Layer 3 of a small transformer language model trained on English Wikipedia (8 layers, counted from 0, width 96).
A neuron's activation on a vector x is GELU(weights . x), where the dot is the dot product.

Input weights of the MLP neurons that the questions are about. A number n stands for (n - 500) times 0.0021.
n31: 583 578 519 413 430 564 579 397 503 525 490 565 480 335 558 448 282 592 598 470 534 522 560 581 426 347 511 546 524 415 345 442 495 240 558 599 571 439 431 577 462 466 363 524 581 553 489 437 557 614 730 548 346 519 536 509 522 425 419 506 597 577 387 497 569 482 560 582 592 373 379 366 293 249 278 469 630 530 586 459 417 478 485 544 491 449 521 456 637 520 583 550 465 489 713 506
n121: 450 517 423 500 452 496 535 361 505 388 428 408 580 527 432 550 112 524 555 426 640 534 268 437 522 500 313 425 255 96 417 945 484 544 504 399 695 538 512 390 423 455 571 685 561 394 739 351 508 610 477 378 614 677 674 522 522 625 800 361 504 447 495 545 794 869 402 561 874 275 234 362 468 369 426 543 242 457 648 680 366 421 442 504 477 606 612 492 447 641 482 566 428 733 576 486
n130: 507 477 620 613 497 524 497 503 298 448 618 537 281 624 523 374 490 482 516 424 369 443 698 460 446 500 295 500 550 481 530 476 540 586 471 424 487 550 534 545 707 483 490 509 678 348 433 658 423 484 691 566 684 500 457 338 444 649 388 670 693 707 458 352 406 283 465 646 533 556 636 379 442 676 454 507 510 703 399 432 585 449 320 600 544 376 519 250 473 477 462 553 663 347 575 604
n169: 526 500 367 404 693 500 497 457 672 382 406 469 685 444 431 363 412 511 542 533 401 444 726 411 378 577 450 419 304 518 729 573 399 475 518 451 362 530 483 536 654 465 563 538 660 600 309 512 411 536 380 561 544 558 574 569 359 364 405 513 453 587 741 490 468 559 407 477 611 565 448 500 442 569 491 512 247 533 213 409 408 447 489 515 777 469 579 443 403 435 607 497 545 555 487 419
n195: 551 484 572 559 267 526 627 719 455 544 18 534 330 496 416 496 479 649 322 797 343 551 788 419 533 654 417 442 411 464 467 517 573 438 198 340 536 376 539 583 468 583 339 581 451 643 686 536 599 563 689 581 559 443 606 600 382 308 508 483 484 562 466 326 643 409 469 347 687 470 358 371 699 726 475 325 617 517 534 572 441 746 373 548 719 426 620 476 396 413 659 535 377 609 601 513
n230: 426 384 530 491 506 534 724 512 316 422 572 531 481 506 479 547 275 520 393 419 572 432 603 392 428 340 400 553 506 482 558 550 328 451 587 537 798 579 477 562 689 634 503 396 283 420 525 515 364 553 394 537 470 639 460 590 406 597 522 434 523 636 445 510 404 623 264 563 430 645 458 540 538 491 488 658 714 642 616 380 569 447 505 616 446 469 552 485 544 395 632 445 494 373 689 597
n255: 428 593 561 516 434 603 681 404 469 497 538 509 500 487 576 500 379 554 322 541 389 503 536 466 383 253 589 595 376 412 462 471 719 722 399 600 542 540 741 561 442 319 336 679 457 511 368 606 407 476 529 717 567 571 484 484 590 427 506 490 580 440 608 497 450 382 403 544 506 533 592 357 568 376 232 454 506 260 569 634 506 473 442 618 551 563 494 479 433 475 624 444 476 448 612 641
n311: 547 532 522 431 697 547 634 263 615 418 561 567 484 387 388 500 370 393 478 652 566 460 389 539 613 264 451 374 488 398 570 448 479 487 575 267 460 386 407 419 562 461 497 494 449 554 423 469 546 537 410 490 580 352 443 571 576 520 428 477 333 671 524 487 512 544 599 631 433 423 473 471 573 543 570 332 484 350 557 706 291 555 452 667 536 381 376 266 474 355 584 587 663 412 735 684
n326: 535 352 360 599 500 394 540 589 511 500 581 400 409 430 668 347 460 362 618 538 531 605 516 573 463 541 550 540 381 600 424 476 553 553 490 556 516 443 537 593 432 308 523 531 516 539 517 413 388 385 521 457 470 556 503 345 474 375 723 490 292 600 462 442 158 395 532 781 668 649 365 265 456 471 364 470 445 574 448 591 608 489 356 375 660 503 669 628 544 497 712 643 382 523 605 691
n365: 396 388 618 539 530 353 492 654 590 561 635 468 451 384 497 517 579 575 557 481 294 575 515 426 568 547 443 408 503 401 597 541 397 524 371 361 505 419 434 495 571 593 492 424 468 582 584 425 386 381 438 420 694 431 569 582 367 576 735 470 508 370 514 364 444 573 517 558 622 508 452 514 492 435 465 511 373 389 534 607 421 394 445 581 489 387 444 477 557 562 497 568 358 642 555 449

Each question shows a token from some text and the vector x that enters the MLP there. A number n stands for (n - 500) times 0.0077.

" dis": 416 315 774 584 639 656 564 559 527 573 344 481 446 178 361 551 483 380 456 343 486 524 540 398 577 551 681 700 322 447 675 401 723 577 576 522 559 602 719 347 492 547 457 348 582 833 347 641 351 645 374 344 465 590 474 488 507 697 403 335 461 473 496 381 745 386 429 577 525 473 559 486 398 454 359 347 576 740 665 594 608 345 231 441 604 273 406 595 529 637 637 680 527 569 640 439
Which two neurons fire most, strongest first? n255, n365

" bec": 420 313 759 664 672 679 495 643 525 619 373 268 467 285 416 639 458 340 521 353 533 512 550 425 574 513 642 744 246 463 681 467 648 527 529 463 499 575 576 312 521 524 477 386 581 837 385 625 398 577 477 448 518 621 487 527 514 715 372 263 481 542 438 324 641 405 409 562 499 535 452 477 456 479 368 349 533 752 711 622 619 359 234 332 601 281 329 732 585 631 568 620 507 566 609 497
Which of these neurons fires most? n326

" inter": 423 326 754 543 782 670 494 487 508 629 271 477 568 249 401 567 473 433 475 257 490 521 501 480 627 475 642 699 244 469 635 443 759 545 570 447 503 609 657 481 537 518 473 371 615 857 364 619 355 576 360 405 457 626 477 517 461 669 408 298 565 511 432 322 763 429 468 590 430 469 511 429 438 410 456 382 600 692 620 534 645 398 227 495 640 282 364 594 472 599 662 716 504 611 550 416
Which neuron fires most, and how strongly? n255, at about 2

"\\": 417 342 881 587 750 614 588 465 467 615 334 347 511 303 353 666 496 448 533 264 441 435 565 478 621 502 525 675 326 435 688 332 704 508 635 443 465 622 535 395 533 531 471 323 579 792 392 706 425 554 367 354 429 625 419 514 425 690 423 305 558 561 454 341 724 452 505 552 503 452 483 584 481 512 506 379 646 678 591 626 632 323 220 463 530 346 398 623 536 557 667 696 527 503 510 520
Which neuron fires most, and how strongly? n230, at about 2.3

" ==\n\n": 359 300 773 581 628 695 484 617 514 638 428 366 409 377 368 656 423 386 512 296 542 437 500 361 638 511 597 684 274 407 628 526 700 537 541 529 548 595 529 369 546 541 578 416 530 852 474 490 400 678 399 356 449 606 467 623 549 750 410 140 530 488 463 285 700 372 399 469 555 486 516 494 455 465 376 339 564 731 628 650 617 371 247 397 637 303 311 756 569 560 578 732 554 570 524 491
The three highest activations, in order: n121, n365, n230

"0": 380 301 866 569 759 693 535 502 556 601 422 361 510 334 380 593 490 413 481 332 484 467 570 450 581 523 490 691 320 557 677 437 757 536 581 502 447 641 472 345 510 545 470 226 510 829 414 599 411 548 482 348 419 642 461 546 398 682 377 269 530 536 474 320 747 482 455 576 512 535 453 490 471 472 477 332 626 696 687 622 638 344 228 462 547 322 305 641 574 511 597 674 520 556 523 543
Which neuron fires most, and how strongly? n230, at about 2.4

"$": 394 288 822 605 770 628 538 535 500 661 364 365 441 316 318 614 565 395 486 299 463 389 509 480 639 518 466 709 343 469 689 477 710 488 600 484 535 551 517 419 546 527 437 332 649 782 403 649 448 545 410 341 470 584 424 525 449 733 390 251 537 514 481 269 720 386 510 604 493 448 523 506 515 587 481 418 578 705 682 644 664 382 226 404 493 279 335 612 584 576 604 639 574 559 504 513
The three highest activations, in order: n130, n365, n311

"orts": 377 255 854 555 703 667 515 536 557 643 438 339 432 353 342 478 536 405 398 324 439 479 591 410 521 521 589 698 352 398 679 512 665 498 528 461 441 558 532 344 507 570 484 378 582 915 437 657 347 607 436 340 430 603 516 573 457 677 340 244 514 522 509 380 710 500 551 570 509 541 487 585 497 415 436 376 613 740 656 574 734 399 223 448 571 392 387 606 521 537 593 662 522 547 532 450
Which of these neurons fires most? n365

" determ": 399 377 747 629 744 662 563 453 569 690 321 345 485 261 343 549 588 344 580 313 493 461 459 426 539 474 633 682 293 394 688 529 677 481 625 477 516 517 572 367 469 546 451 408 536 834 309 617 351 521 531 392 450 553 490 458 504 652 396 296 643 523 497 355 730 407 476 655 500 559 456 486 540 494 423 355 612 685 685 621 694 392 227 435 535 221 282 623 570 579 585 650 561 601 628 519
Which of these neurons fires most? n311

" ex": 437 343 735 577 797 686 481 470 632 587 344 416 480 259 337 564 462 427 536 244 433 522 526 455 634 551 683 724 236 535 630 456 708 516 625 484 516 613 611 350 501 509 503 348 586 837 393 667 330 626 372 433 478 611 463 524 446 661 376 304 480 474 473 350 705 456 451 622 525 456 452 474 472 484 411 371 574 684 582 554 668 333 226 495 693 308 346 612 546 502 646 695 541 562 576 442
Which of these neurons fires most? n169

".": 450 347 801 601 717 688 449 569 607 624 418 394 485 305 344 592 482 383 500 294 521 453 552 386 645 543 617 745 317 422 644 436 696 511 556 466 547 578 519 364 515 572 482 280 538 856 371 561 413 625 371 269 479 598 479 615 499 714 375 347 503 448 526 203 716 430 448 512 546 514 483 505 513 483 444 375 567 739 700 616 634 377 239 475 578 285 306 624 581 506 564 692 535 581 477 468
Which of these neurons fires most? n365

"{": 423 302 851 582 740 662 570 523 464 599 386 419 453 252 354 621 478 409 446 305 463 488 570 477 563 552 494 624 355 508 713 390 729 458 589 543 516 602 519 408 523 529 467 343 566 801 405 609 386 599 379 305 440 627 448 517 443 776 374 249 559 528 456 349 731 476 426 593 501 468 557 516 485 485 503 317 630 693 679 615 639 378 226 468 503 312 363 663 566 601 650 702 546 518 478 397
The three highest activations, in order: n230, n365, n130

" \\": 393 301 895 611 714 666 581 494 481 616 367 397 492 282 352 627 522 418 473 331 449 500 589 464 609 491 467 649 323 431 684 406 692 470 591 422 472 667 524 407 523 562 438 355 550 801 321 638 431 554 367 318 448 634 403 545 457 712 398 279 580 533 506 349 689 411 487 556 493 449 506 568 539 519 428 339 666 685 623 647 629 356 224 465 511 302 375 637 540 587 715 716 524 523 543 539
Which of these neurons fires most? n230